Layer 9 of a small transformer language model trained on English Wikipedia (14 layers, counted from 0, width 64).
Take only the direct path to the model's output, skipping the later layers: a vector added to the residual stream pushes a token's score in proportion to its dot product with that token's output vector.

Output vectors of the tokens that the questions are about. A number n stands for (n - 128) times 0.02.
"artz": 138, 131, 135, 90, 108, 142, 140, 134, 78, 144, 187, 108, 103, 116, 154, 86, 112, 111, 128, 114, 129, 59, 81, 133, 95, 146, 131, 142, 130, 159, 125, 141, 116, 164, 177, 122, 100, 82, 131, 193, 123, 104, 106, 172, 143, 107, 135, 104, 128, 171, 171, 155, 112, 97, 120, 168, 136, 192, 165, 144, 103, 108, 129, 80
" Succeeded": 167, 120, 150, 101, 151, 60, 108, 110, 143, 76, 160, 102, 115, 126, 124, 7, 173, 163, 140, 199, 115, 125, 94, 60, 84, 189, 77, 168, 210, 143, 177, 106, 104, 111, 105, 122, 119, 72, 126, 179, 109, 141, 135, 227, 193, 134, 185, 120, 90, 210, 160, 75, 85, 121, 78, 120, 100, 146, 175, 109, 111, 159, 141, 85
"c": 110, 148, 132, 125, 120, 118, 85, 153, 130, 113, 100, 123, 103, 124, 148, 137, 124, 130, 97, 87, 95, 136, 149, 128, 148, 120, 155, 128, 99, 122, 102, 104, 141, 145, 169, 105, 121, 144, 117, 106, 145, 154, 126, 138, 126, 174, 130, 114, 158, 134, 115, 138, 152, 150, 110, 123, 159, 82, 112, 139, 168, 122, 151, 132
"ighton": 177, 133, 134, 94, 147, 134, 96, 88, 136, 102, 145, 98, 82, 166, 158, 125, 159, 91, 94, 156, 127, 144, 125, 109, 112, 155, 101, 157, 166, 155, 115, 88, 132, 139, 86, 129, 123, 106, 105, 198, 111, 74, 77, 176, 160, 102, 134, 123, 78, 124, 178, 112, 94, 100, 201, 140, 112, 147, 170, 202, 158, 82, 133, 114
" Preceding": 203, 147, 143, 114, 157, 121, 185, 113, 123, 136, 163, 58, 137, 142, 104, 129, 171, 116, 230, 130, 95, 104, 107, 117, 150, 150, 68, 157, 174, 157, 113, 101, 70, 98, 134, 140, 71, 56, 85, 205, 137, 114, 130, 155, 123, 84, 151, 119, 85, 182, 115, 131, 61, 74, 164, 154, 130, 157, 204, 126, 81, 81, 123, 138
"2000": 131, 114, 131, 122, 115, 130, 126, 84, 101, 122, 107, 127, 114, 102, 83, 116, 148, 151, 136, 161, 106, 102, 95, 106, 151, 172, 93, 104, 146, 148, 188, 152, 146, 127, 153, 99, 104, 101, 157, 101, 139, 135, 90, 147, 122, 125, 154, 162, 142, 97, 137, 134, 124, 143, 170, 108, 146, 100, 155, 163, 129, 106, 147, 149
"itude": 164, 87, 137, 164, 150, 107, 164, 111, 69, 143, 149, 125, 119, 86, 111, 165, 160, 164, 169, 109, 107, 118, 119, 102, 135, 80, 99, 178, 92, 145, 125, 107, 92, 118, 155, 125, 82, 111, 152, 157, 102, 163, 105, 169, 101, 108, 181, 121, 123, 165, 128, 138, 119, 76, 115, 181, 106, 136, 161, 122, 96, 105, 158, 163
"idae": 98, 118, 124, 116, 120, 84, 158, 150, 81, 85, 160, 121, 92, 101, 93, 83, 159, 98, 152, 173, 143, 100, 99, 161, 107, 131, 124, 184, 117, 149, 129, 113, 123, 156, 174, 126, 139, 141, 88, 183, 93, 143, 90, 186, 144, 123, 151, 119, 135, 190, 199, 82, 131, 102, 160, 134, 109, 149, 166, 150, 84, 41, 132, 125
"^{#}": 111, 123, 142, 108, 158, 101, 87, 111, 129, 122, 205, 134, 145, 103, 137, 141, 173, 90, 132, 170, 63, 169, 94, 143, 101, 150, 108, 113, 129, 173, 166, 155, 86, 105, 91, 107, 152, 132, 132, 190, 104, 108, 85, 133, 104, 138, 104, 169, 83, 145, 154, 113, 80, 145, 101, 156, 105, 186, 185, 188, 23, 176, 106, 116
"ellectual": 186, 141, 138, 149, 54, 88, 189, 112, 127, 119, 147, 147, 84, 147, 90, 132, 172, 94, 173, 132, 79, 81, 113, 93, 128, 151, 71, 135, 199, 167, 156, 92, 108, 143, 199, 155, 158, 119, 132, 160, 117, 146, 85, 149, 75, 71, 191, 158, 110, 118, 138, 152, 134, 105, 95, 142, 104, 123, 161, 134, 85, 123, 106, 110
"leton": 156, 147, 134, 127, 67, 125, 101, 97, 115, 110, 122, 88, 90, 116, 86, 139, 193, 116, 135, 119, 107, 152, 100, 75, 108, 179, 143, 164, 146, 167, 122, 119, 86, 194, 141, 131, 104, 125, 93, 184, 115, 136, 109, 177, 94, 146, 129, 107, 129, 108, 178, 119, 141, 147, 109, 189, 83, 163, 121, 143, 109, 147, 135, 136
" Entoloma": 196, 65, 164, 107, 74, 97, 151, 109, 87, 94, 206, 56, 122, 171, 50, 76, 197, 84, 199, 205, 86, 100, 94, 86, 79, 201, 73, 138, 204, 198, 162, 102, 73, 141, 169, 155, 85, 94, 77, 232, 81, 82, 63, 202, 158, 73, 222, 206, 80, 211, 189, 113, 63, 75, 153, 170, 74, 182, 192, 202, 69, 108, 79, 89
"fully": 160, 159, 134, 135, 92, 131, 57, 155, 88, 139, 98, 57, 141, 117, 130, 77, 119, 109, 191, 126, 85, 118, 128, 90, 126, 157, 101, 139, 177, 145, 115, 149, 131, 154, 162, 125, 96, 151, 140, 199, 128, 96, 114, 143, 133, 86, 195, 171, 55, 186, 121, 95, 92, 107, 74, 192, 125, 195, 161, 147, 92, 175, 83, 121
"ighest": 153, 78, 130, 101, 160, 88, 182, 81, 91, 77, 171, 112, 117, 112, 161, 62, 192, 134, 163, 159, 136, 138, 114, 165, 121, 183, 48, 132, 150, 174, 163, 57, 53, 161, 148, 186, 65, 161, 129, 147, 134, 164, 71, 198, 142, 113, 122, 127, 149, 105, 127, 137, 55, 137, 166, 105, 54, 181, 199, 131, 77, 127, 119, 101
"unciation": 123, 87, 132, 133, 102, 98, 187, 134, 116, 58, 154, 108, 86, 102, 127, 81, 121, 160, 144, 122, 88, 152, 124, 140, 87, 170, 132, 188, 182, 175, 146, 112, 109, 101, 135, 126, 56, 105, 100, 138, 125, 170, 92, 182, 177, 58, 203, 164, 128, 156, 171, 148, 122, 36, 178, 126, 136, 109, 183, 160, 102, 94, 115, 118
"IST": 133, 74, 132, 142, 121, 114, 126, 161, 133, 106, 162, 95, 135, 131, 105, 84, 182, 111, 124, 116, 162, 92, 105, 98, 157, 158, 109, 127, 184, 154, 141, 129, 120, 146, 167, 113, 121, 57, 125, 114, 115, 101, 80, 161, 178, 58, 143, 169, 121, 183, 216, 147, 131, 144, 125, 91, 108, 112, 151, 132, 99, 106, 146, 108
" professionally": 151, 131, 149, 158, 77, 135, 132, 137, 136, 128, 136, 118, 145, 142, 102, 54, 150, 143, 90, 159, 83, 155, 118, 83, 128, 118, 110, 90, 145, 150, 155, 122, 121, 112, 140, 172, 149, 157, 129, 131, 105, 124, 114, 125, 138, 122, 163, 151, 116, 85, 118, 111, 114, 121, 155, 167, 152, 141, 100, 141, 136, 132, 93, 126
"human": 131, 101, 140, 102, 171, 142, 108, 155, 88, 80, 130, 68, 115, 164, 93, 150, 119, 104, 169, 146, 66, 81, 131, 77, 161, 151, 96, 141, 116, 148, 165, 84, 143, 183, 136, 126, 123, 124, 154, 181, 129, 91, 86, 190, 134, 114, 162, 190, 92, 143, 116, 119, 166, 130, 115, 115, 126, 148, 150, 170, 76, 106, 130, 131
"phant": 116, 90, 139, 87, 110, 98, 109, 117, 120, 94, 120, 60, 108, 201, 133, 86, 120, 85, 164, 137, 129, 118, 134, 117, 159, 146, 147, 160, 155, 168, 128, 124, 144, 160, 111, 137, 97, 122, 89, 164, 115, 76, 90, 174, 190, 102, 154, 147, 111, 154, 195, 118, 142, 114, 152, 123, 155, 111, 135, 143, 136, 113, 117, 122
"://": 212, 37, 136, 136, 133, 115, 171, 181, 33, 85, 206, 64, 122, 181, 121, 57, 146, 116, 85, 177, 172, 126, 102, 148, 35, 184, 158, 137, 166, 160, 151, 121, 89, 107, 174, 104, 56, 73, 127, 153, 102, 174, 84, 118, 72, 49, 162, 120, 113, 165, 180, 137, 86, 135, 135, 202, 144, 131, 142, 156, 91, 138, 132, 162
"ilities": 178, 138, 131, 112, 63, 67, 110, 132, 135, 133, 128, 44, 137, 157, 65, 143, 166, 137, 203, 154, 84, 101, 112, 86, 77, 148, 113, 77, 159, 139, 158, 121, 93, 171, 180, 164, 81, 132, 135, 72, 127, 123, 40, 175, 129, 138, 141, 160, 157, 160, 169, 110, 116, 183, 136, 198, 128, 126, 141, 206, 83, 47, 129, 136
"MLB": 132, 126, 151, 87, 82, 143, 117, 145, 159, 93, 135, 108, 147, 154, 137, 170, 200, 116, 101, 175, 88, 102, 96, 63, 93, 158, 69, 146, 146, 160, 168, 65, 53, 182, 140, 127, 128, 102, 117, 138, 106, 146, 73, 201, 149, 135, 180, 166, 163, 122, 120, 130, 82, 118, 188, 164, 124, 103, 148, 132, 61, 155, 108, 100
"\n": 90, 152, 122, 123, 147, 75, 93, 174, 147, 128, 94, 178, 166, 111, 148, 103, 109, 186, 130, 94, 167, 161, 131, 141, 78, 101, 166, 87, 64, 119, 172, 143, 86, 105, 123, 88, 154, 127, 107, 120, 129, 189, 169, 106, 126, 146, 136, 96, 162, 106, 119, 112, 143, 129, 120, 104, 155, 129, 98, 110, 157, 149, 195, 93
" bp": 112, 155, 142, 78, 119, 168, 161, 151, 99, 135, 204, 65, 137, 119, 97, 50, 168, 128, 146, 116, 161, 115, 98, 92, 100, 159, 147, 121, 133, 148, 112, 107, 107, 197, 151, 112, 146, 143, 117, 224, 126, 139, 70, 154, 112, 56, 158, 161, 135, 197, 99, 121, 97, 103, 106, 136, 142, 132, 179, 128, 96, 108, 102, 98
"B": 141, 174, 126, 101, 148, 129, 134, 165, 152, 115, 110, 134, 110, 89, 145, 165, 139, 124, 84, 105, 121, 117, 132, 133, 144, 147, 96, 125, 119, 141, 141, 137, 134, 141, 103, 110, 135, 109, 136, 95, 146, 99, 116, 137, 130, 133, 142, 122, 144, 118, 115, 154, 113, 140, 133, 111, 150, 83, 124, 112, 171, 136, 143, 118
" synonym": 104, 98, 139, 95, 87, 95, 136, 105, 124, 75, 185, 140, 82, 94, 116, 65, 180, 113, 125, 178, 154, 140, 124, 117, 116, 143, 110, 132, 119, 143, 200, 151, 137, 142, 140, 121, 138, 93, 148, 201, 90, 113, 114, 170, 105, 97, 150, 134, 72, 197, 109, 118, 157, 118, 149, 156, 86, 134, 182, 180, 106, 109, 109, 128
" Revival": 116, 112, 134, 124, 133, 79, 115, 107, 80, 124, 173, 75, 113, 176, 83, 89, 150, 140, 106, 149, 132, 129, 124, 92, 126, 135, 126, 169, 164, 152, 176, 104, 101, 107, 164, 117, 87, 123, 70, 194, 120, 80, 124, 143, 172, 164, 127, 146, 109, 183, 192, 92, 96, 100, 131, 128, 182, 133, 142, 157, 90, 157, 135, 119
"Gls": 184, 62, 156, 165, 98, 115, 119, 165, 77, 88, 135, 24, 176, 76, 89, 48, 182, 172, 99, 98, 144, 104, 72, 84, 126, 184, 104, 136, 178, 157, 151, 111, 113, 174, 189, 133, 166, 102, 107, 177, 102, 122, 66, 160, 159, 120, 188, 211, 38, 153, 162, 146, 54, 115, 110, 115, 84, 138, 215, 212, 144, 162, 45, 136
"ńsk": 139, 128, 137, 63, 156, 77, 178, 160, 152, 69, 138, 65, 105, 184, 69, 74, 131, 133, 123, 148, 127, 87, 94, 150, 91, 155, 79, 128, 166, 153, 116, 131, 108, 99, 128, 143, 139, 117, 102, 227, 117, 43, 114, 216, 114, 129, 165, 123, 133, 177, 172, 153, 65, 99, 103, 166, 160, 185, 171, 168, 100, 105, 110, 132
" are": 87, 124, 123, 135, 91, 146, 132, 158, 110, 126, 130, 91, 151, 149, 134, 124, 128, 162, 134, 139, 158, 155, 141, 156, 131, 118, 91, 102, 104, 123, 95, 152, 135, 134, 150, 104, 125, 174, 164, 89, 123, 152, 142, 108, 124, 91, 126, 115, 150, 128, 98, 97, 109, 159, 163, 128, 103, 118, 131, 140, 140, 98, 124, 152

Each question shows what one neuron of this layer's MLP adds at an activation of 1. A number n stands for (n - 128) times 0.0096.

n141: 131, 110, 142, 137, 126, 154, 169, 143, 116, 132, 179, 109, 100, 103, 124, 114, 149, 134, 144, 125, 132, 111, 152, 130, 152, 126, 148, 159, 67, 147, 84, 116, 94, 124, 156, 131, 153, 104, 149, 154, 148, 141, 139, 115, 128, 112, 100, 110, 119, 126, 126, 103, 123, 101, 130, 177, 85, 129, 105, 163, 132, 160, 149, 98
Which of these tokens does it push up most? "itude"

n154: 123, 151, 158, 81, 130, 150, 98, 143, 149, 139, 123, 128, 109, 123, 162, 121, 133, 135, 131, 124, 167, 149, 101, 131, 127, 108, 111, 119, 138, 164, 101, 120, 164, 110, 100, 162, 113, 124, 138, 101, 109, 133, 150, 130, 132, 64, 144, 117, 123, 109, 119, 133, 110, 61, 150, 109, 118, 125, 145, 182, 158, 105, 132, 138
Which two tokens does it push up most, strongest first? "ighton", "unciation"

n18: 132, 117, 181, 139, 116, 112, 135, 134, 130, 130, 131, 157, 158, 128, 101, 89, 162, 145, 121, 113, 118, 117, 158, 145, 139, 125, 93, 134, 129, 133, 125, 120, 119, 113, 109, 146, 144, 130, 135, 119, 79, 136, 119, 121, 118, 119, 124, 130, 118, 83, 143, 137, 136, 133, 119, 143, 145, 169, 104, 125, 123, 116, 117, 140
Which two tokens does it push up most, strongest first? " professionally", "ellectual"

n150: 140, 111, 146, 144, 146, 145, 145, 152, 153, 135, 127, 150, 115, 133, 117, 113, 144, 143, 126, 59, 135, 125, 116, 116, 149, 148, 113, 122, 146, 136, 99, 158, 84, 137, 123, 103, 117, 103, 151, 131, 119, 126, 158, 162, 86, 114, 147, 131, 129, 137, 144, 150, 135, 134, 116, 100, 134, 91, 167, 105, 131, 91, 136, 132
Which two tokens does it push up most, strongest first? "IST", " Preceding"

n177: 124, 149, 179, 154, 147, 131, 118, 157, 132, 136, 107, 120, 138, 152, 135, 104, 138, 130, 135, 114, 90, 95, 119, 116, 162, 134, 125, 114, 116, 94, 116, 153, 151, 119, 138, 85, 110, 74, 135, 144, 135, 131, 84, 129, 112, 168, 116, 128, 117, 107, 136, 126, 156, 136, 92, 132, 160, 130, 166, 176, 119, 107, 148, 110
Pushed down most: "ighest"

n88: 124, 136, 114, 108, 122, 161, 127, 110, 144, 114, 118, 103, 126, 132, 138, 126, 163, 99, 151, 131, 122, 118, 147, 102, 71, 164, 147, 146, 117, 98, 160, 149, 162, 138, 124, 171, 132, 132, 140, 82, 157, 127, 126, 139, 141, 101, 119, 104, 124, 120, 131, 114, 86, 144, 163, 94, 146, 124, 94, 107, 137, 131, 123, 136
Pushed down most: "itude"

n12: 143, 92, 74, 117, 136, 110, 130, 174, 174, 165, 172, 145, 156, 141, 124, 139, 99, 96, 60, 148, 190, 89, 89, 92, 105, 103, 150, 168, 173, 150, 100, 161, 124, 105, 126, 196, 127, 82, 126, 146, 159, 137, 138, 93, 69, 123, 138, 96, 135, 131, 122, 150, 119, 126, 132, 130, 146, 135, 103, 133, 177, 96, 117, 136
Which of these tokens does it push up most? "://"

n162: 83, 117, 164, 129, 113, 117, 160, 114, 102, 152, 130, 125, 109, 90, 139, 138, 142, 134, 116, 155, 131, 133, 129, 116, 146, 120, 153, 121, 165, 95, 139, 106, 135, 120, 132, 160, 95, 139, 157, 103, 89, 118, 114, 151, 125, 117, 136, 154, 79, 133, 97, 122, 184, 153, 146, 146, 119, 84, 120, 133, 144, 100, 174, 107
Pushed down most: "ńsk"

n34: 111, 158, 116, 134, 100, 123, 121, 160, 94, 124, 143, 123, 125, 144, 84, 120, 105, 155, 115, 109, 122, 161, 135, 139, 151, 135, 103, 161, 115, 147, 103, 145, 146, 125, 144, 88, 147, 137, 120, 92, 80, 163, 154, 113, 128, 120, 115, 124, 148, 114, 130, 119, 133, 146, 149, 117, 132, 119, 131, 149, 130, 91, 154, 140
Which of these tokens does it push up most? " are"

n54: 124, 132, 142, 116, 144, 88, 154, 133, 147, 144, 118, 114, 97, 159, 132, 151, 161, 119, 154, 134, 144, 86, 133, 163, 123, 138, 121, 140, 120, 105, 104, 139, 132, 126, 122, 102, 102, 137, 135, 149, 157, 100, 132, 105, 138, 117, 111, 120, 148, 95, 145, 130, 106, 122, 151, 121, 131, 141, 94, 125, 151, 123, 115, 119
Which of these tokens does it push up most? "ńsk"

n82: 121, 115, 182, 120, 168, 133, 138, 156, 120, 104, 115, 128, 77, 153, 122, 137, 75, 129, 139, 121, 144, 174, 112, 130, 142, 167, 140, 155, 161, 154, 125, 116, 150, 118, 116, 104, 124, 127, 113, 126, 133, 123, 143, 147, 152, 106, 97, 131, 139, 114, 118, 137, 118, 57, 104, 106, 140, 107, 124, 87, 150, 119, 127, 144
Pushed down most: "ilities"

n100: 65, 176, 101, 102, 70, 142, 138, 148, 141, 133, 153, 137, 100, 181, 129, 118, 110, 116, 139, 137, 132, 81, 96, 76, 120, 126, 146, 141, 147, 97, 137, 126, 141, 145, 186, 110, 108, 185, 124, 96, 126, 136, 136, 102, 118, 148, 165, 114, 116, 182, 106, 138, 130, 182, 99, 106, 86, 132, 148, 121, 135, 123, 178, 128
Pushed down most: "ighton"

n142: 136, 139, 127, 148, 132, 135, 77, 105, 139, 149, 90, 137, 113, 134, 129, 115, 123, 111, 135, 112, 132, 126, 155, 121, 134, 145, 126, 130, 111, 108, 140, 105, 136, 115, 152, 131, 135, 120, 123, 119, 152, 138, 111, 120, 125, 120, 121, 83, 150, 138, 82, 134, 145, 125, 148, 141, 148, 120, 133, 146, 159, 114, 152, 140
Pushed down most: " Entoloma"

n89: 126, 135, 113, 108, 149, 103, 141, 93, 124, 135, 116, 120, 145, 148, 146, 155, 136, 92, 132, 126, 128, 107, 144, 129, 118, 121, 131, 152, 112, 83, 174, 141, 134, 176, 127, 115, 121, 150, 125, 119, 158, 125, 113, 136, 130, 134, 120, 107, 105, 127, 118, 144, 127, 158, 114, 143, 106, 109, 160, 124, 109, 87, 139, 154
Which two tokens does it push up most, strongest first? "ilities", "human"

n79: 121, 133, 145, 126, 148, 112, 121, 120, 129, 102, 159, 139, 147, 126, 129, 104, 115, 133, 162, 120, 163, 127, 152, 122, 144, 135, 170, 128, 88, 130, 113, 144, 140, 141, 100, 119, 98, 82, 161, 120, 153, 92, 146, 133, 153, 117, 90, 120, 92, 121, 137, 123, 119, 144, 151, 137, 120, 121, 139, 125, 133, 143, 90, 120
Pushed down most: "ellectual"

n157: 124, 105, 116, 127, 143, 132, 125, 104, 153, 128, 142, 141, 153, 77, 134, 126, 153, 141, 140, 117, 115, 140, 107, 146, 139, 118, 138, 135, 88, 122, 128, 123, 140, 128, 138, 115, 123, 140, 141, 145, 96, 121, 131, 132, 119, 108, 118, 117, 142, 120, 132, 146, 105, 128, 94, 143, 147, 141, 143, 127, 127, 125, 151, 145
Which of these tokens does it push up most? "itude"

n58: 143, 145, 117, 131, 138, 134, 105, 94, 93, 107, 146, 120, 129, 84, 136, 126, 192, 162, 135, 105, 101, 184, 74, 173, 137, 109, 79, 111, 163, 137, 103, 140, 151, 133, 157, 137, 143, 163, 120, 127, 56, 128, 145, 90, 103, 135, 169, 161, 107, 107, 121, 143, 152, 148, 98, 97, 157, 107, 160, 136, 168, 107, 116, 88
Which two tokens does it push up most, strongest first? "Gls", "ellectual"

n7: 148, 102, 84, 112, 129, 133, 106, 108, 126, 161, 112, 130, 151, 140, 123, 123, 137, 136, 132, 127, 148, 131, 158, 135, 120, 106, 139, 126, 129, 160, 99, 130, 124, 103, 132, 153, 133, 124, 129, 168, 100, 125, 132, 182, 102, 121, 132, 183, 98, 81, 128, 126, 131, 110, 130, 143, 120, 118, 114, 142, 118, 110, 155, 122
Which two tokens does it push up most, strongest first? " Entoloma", "ighton"

n105: 156, 164, 126, 176, 132, 141, 131, 115, 75, 90, 129, 151, 109, 149, 131, 131, 111, 133, 94, 127, 149, 109, 152, 109, 163, 112, 131, 121, 176, 113, 127, 142, 90, 102, 108, 128, 127, 95, 159, 149, 104, 100, 158, 135, 143, 154, 130, 130, 112, 134, 139, 149, 139, 100, 128, 116, 140, 128, 134, 110, 111, 125, 119, 151
Pushed down most: "ilities"

n111: 133, 72, 154, 125, 128, 142, 169, 50, 99, 119, 185, 119, 106, 132, 160, 144, 145, 158, 109, 139, 182, 154, 173, 142, 117, 153, 107, 145, 139, 44, 187, 128, 180, 111, 105, 185, 138, 173, 107, 87, 157, 103, 112, 41, 156, 100, 95, 151, 90, 145, 124, 117, 113, 128, 127, 129, 67, 147, 114, 134, 128, 126, 80, 190
Which of these tokens does it push up most? "ighest"

n112: 124, 142, 175, 94, 118, 122, 116, 154, 116, 132, 150, 124, 156, 134, 132, 112, 119, 129, 132, 91, 134, 100, 119, 82, 103, 136, 148, 128, 134, 156, 58, 109, 125, 141, 148, 163, 142, 136, 152, 133, 99, 158, 167, 130, 112, 114, 123, 143, 146, 131, 86, 157, 157, 127, 113, 141, 146, 82, 154, 101, 131, 91, 124, 126
Pushed down most: "^{#}"

n87: 156, 120, 115, 104, 160, 132, 138, 158, 164, 135, 135, 137, 96, 125, 171, 154, 153, 119, 119, 105, 128, 170, 139, 137, 143, 93, 157, 159, 91, 95, 136, 120, 122, 130, 166, 99, 116, 106, 135, 131, 68, 165, 148, 123, 146, 113, 114, 103, 109, 156, 167, 105, 81, 114, 123, 113, 129, 137, 102, 137, 84, 133, 99, 156
Pushed down most: "2000"

n40: 148, 137, 87, 90, 136, 117, 138, 135, 110, 99, 133, 136, 119, 142, 193, 140, 92, 97, 121, 115, 115, 84, 160, 140, 126, 119, 129, 119, 125, 115, 129, 132, 111, 146, 148, 96, 131, 134, 132, 152, 109, 159, 87, 134, 135, 116, 124, 92, 142, 115, 162, 127, 140, 107, 138, 153, 141, 140, 152, 154, 147, 150, 141, 111
Pushed down most: " professionally"

n78: 167, 146, 138, 113, 106, 67, 124, 131, 148, 133, 104, 120, 125, 146, 148, 112, 175, 81, 132, 98, 137, 110, 125, 122, 154, 100, 139, 134, 134, 131, 149, 167, 99, 114, 102, 144, 163, 115, 93, 172, 130, 182, 156, 121, 167, 122, 128, 113, 134, 68, 111, 118, 172, 138, 124, 124, 112, 166, 108, 88, 134, 133, 114, 133
Which of these tokens does it push up most? "\n"

n83: 117, 115, 143, 126, 156, 152, 94, 133, 140, 103, 139, 127, 124, 151, 146, 115, 100, 99, 117, 153, 150, 115, 107, 107, 106, 121, 150, 97, 146, 159, 84, 142, 115, 142, 71, 154, 148, 154, 149, 98, 101, 118, 137, 138, 121, 128, 171, 127, 108, 127, 136, 121, 114, 119, 153, 94, 107, 146, 96, 154, 137, 117, 169, 156
Which two tokens does it push up most, strongest first? "ighton", "phant"

n77: 158, 169, 155, 92, 158, 138, 128, 110, 96, 140, 137, 97, 137, 105, 114, 129, 189, 147, 147, 109, 129, 126, 141, 163, 115, 134, 121, 143, 137, 123, 112, 91, 120, 108, 124, 117, 139, 127, 135, 109, 100, 145, 106, 148, 100, 121, 152, 146, 137, 130, 177, 135, 129, 78, 137, 109, 80, 151, 116, 129, 129, 111, 89, 149
Which of these tokens does it push up most? " Entoloma"

n9: 97, 178, 92, 89, 106, 139, 123, 146, 117, 171, 125, 122, 137, 121, 127, 151, 130, 165, 135, 136, 111, 148, 69, 83, 117, 107, 89, 164, 140, 78, 159, 119, 131, 102, 110, 114, 107, 161, 120, 115, 154, 160, 142, 138, 138, 70, 138, 162, 143, 163, 90, 130, 119, 132, 157, 138, 156, 126, 129, 151, 144, 138, 148, 98
Which of these tokens does it push up most? "MLB"

n169: 122, 120, 142, 161, 126, 142, 150, 154, 115, 138, 100, 132, 165, 124, 132, 147, 142, 168, 109, 102, 95, 110, 138, 93, 144, 137, 138, 121, 111, 97, 135, 101, 127, 131, 172, 92, 116, 126, 130, 114, 83, 152, 111, 142, 132, 134, 123, 125, 119, 102, 138, 99, 114, 141, 138, 127, 133, 132, 141, 160, 154, 136, 116, 129
Pushed down most: "ńsk"

n178: 122, 145, 152, 161, 115, 104, 158, 117, 119, 124, 140, 123, 125, 71, 83, 127, 109, 138, 120, 174, 104, 132, 134, 118, 143, 161, 115, 172, 129, 69, 99, 129, 131, 148, 129, 128, 127, 116, 176, 108, 139, 105, 121, 118, 102, 148, 113, 142, 129, 139, 106, 115, 127, 138, 128, 125, 122, 134, 160, 143, 137, 108, 170, 114
Which of these tokens does it push up most? "2000"

n5: 115, 165, 140, 135, 130, 128, 144, 156, 132, 120, 124, 128, 126, 103, 96, 150, 131, 142, 95, 103, 134, 79, 138, 96, 127, 151, 131, 160, 106, 109, 130, 116, 116, 156, 130, 143, 149, 133, 107, 138, 127, 134, 189, 108, 124, 124, 110, 87, 123, 158, 150, 92, 114, 93, 146, 143, 145, 141, 94, 106, 119, 133, 149, 149
Pushed down most: "ighest"

n181: 144, 164, 117, 103, 131, 126, 139, 105, 104, 93, 131, 149, 93, 124, 94, 157, 128, 134, 138, 129, 130, 108, 139, 147, 113, 131, 120, 161, 126, 147, 168, 135, 127, 149, 121, 145, 125, 153, 117, 113, 121, 148, 159, 157, 125, 128, 138, 112, 122, 133, 141, 124, 115, 103, 119, 111, 129, 147, 133, 124, 98, 77, 137, 122
Which of these tokens does it push up most? "idae"

n138: 146, 124, 133, 138, 90, 107, 150, 86, 127, 114, 122, 126, 133, 159, 115, 120, 131, 101, 136, 140, 120, 145, 117, 112, 141, 99, 109, 115, 130, 153, 141, 143, 138, 137, 125, 115, 176, 152, 128, 129, 136, 138, 121, 101, 184, 140, 132, 99, 134, 103, 126, 120, 126, 138, 127, 129, 132, 135, 100, 137, 90, 113, 127, 160
Which of these tokens does it push up most? " professionally"

n17: 133, 166, 143, 104, 157, 139, 133, 111, 168, 111, 166, 83, 136, 162, 121, 116, 115, 95, 109, 102, 131, 158, 123, 153, 108, 167, 136, 120, 133, 197, 82, 166, 120, 95, 151, 125, 129, 109, 123, 141, 85, 125, 98, 155, 92, 137, 138, 95, 111, 109, 139, 94, 151, 109, 113, 126, 179, 149, 135, 147, 127, 123, 138, 124
Which of these tokens does it push up most? "ńsk"

n134: 133, 92, 133, 114, 140, 133, 154, 107, 169, 151, 140, 128, 144, 108, 111, 112, 146, 156, 148, 133, 119, 131, 130, 146, 124, 129, 113, 146, 137, 87, 139, 130, 124, 130, 113, 163, 100, 142, 141, 129, 145, 167, 129, 117, 94, 117, 115, 124, 129, 111, 109, 130, 80, 114, 138, 102, 128, 133, 139, 127, 132, 173, 107, 142
Which two tokens does it push up most, strongest first? "ighest", " Preceding"

n26: 81, 127, 88, 114, 150, 118, 118, 105, 164, 178, 149, 110, 126, 110, 147, 116, 124, 91, 156, 140, 194, 148, 97, 147, 100, 119, 104, 133, 108, 171, 141, 142, 97, 141, 159, 167, 167, 129, 123, 101, 127, 154, 91, 124, 86, 88, 145, 143, 150, 140, 110, 109, 100, 138, 120, 166, 112, 135, 127, 127, 150, 129, 130, 117
Pushed down most: "human"

n170: 145, 144, 167, 127, 167, 118, 127, 118, 139, 131, 142, 150, 149, 120, 154, 125, 138, 131, 123, 120, 120, 122, 114, 92, 125, 118, 116, 136, 139, 118, 162, 116, 128, 127, 131, 135, 137, 121, 116, 149, 111, 113, 82, 125, 124, 128, 116, 135, 127, 126, 114, 136, 128, 138, 111, 133, 124, 140, 123, 124, 107, 117, 125, 126
Which of these tokens does it push up most? "^{#}"

n92: 132, 169, 77, 145, 75, 124, 121, 86, 100, 157, 132, 104, 189, 96, 117, 90, 113, 143, 127, 158, 112, 138, 132, 93, 110, 103, 87, 119, 150, 130, 150, 123, 137, 170, 155, 171, 175, 175, 124, 110, 136, 143, 109, 94, 108, 121, 85, 108, 153, 158, 119, 95, 157, 180, 119, 163, 169, 108, 147, 93, 138, 120, 134, 137
Pushed down most: "unciation"

n84: 125, 171, 108, 155, 88, 121, 125, 126, 134, 114, 98, 154, 141, 157, 131, 115, 113, 149, 109, 133, 139, 145, 124, 86, 146, 125, 115, 99, 164, 119, 108, 127, 118, 169, 117, 125, 153, 171, 105, 114, 133, 113, 172, 138, 123, 111, 154, 137, 101, 127, 110, 145, 131, 131, 117, 136, 101, 105, 93, 157, 99, 135, 109, 173
Which of these tokens does it push up most? " professionally"

n185: 103, 141, 147, 130, 119, 140, 110, 103, 111, 147, 161, 135, 128, 124, 173, 130, 94, 128, 106, 130, 136, 119, 139, 150, 119, 96, 137, 105, 113, 107, 161, 111, 118, 106, 168, 146, 121, 118, 146, 143, 79, 173, 176, 99, 150, 121, 106, 99, 109, 135, 102, 107, 121, 119, 168, 177, 127, 134, 123, 131, 155, 96, 128, 118
Which two tokens does it push up most, strongest first? "\n", " are"

n61: 154, 111, 118, 154, 112, 91, 115, 132, 151, 120, 100, 137, 148, 111, 145, 136, 139, 103, 117, 102, 143, 124, 142, 116, 121, 129, 171, 106, 141, 144, 106, 130, 125, 135, 120, 117, 174, 123, 101, 165, 116, 89, 154, 133, 136, 95, 124, 123, 132, 134, 173, 107, 135, 130, 105, 104, 109, 130, 138, 138, 104, 137, 151, 135
Which of these tokens does it push up most? "IST"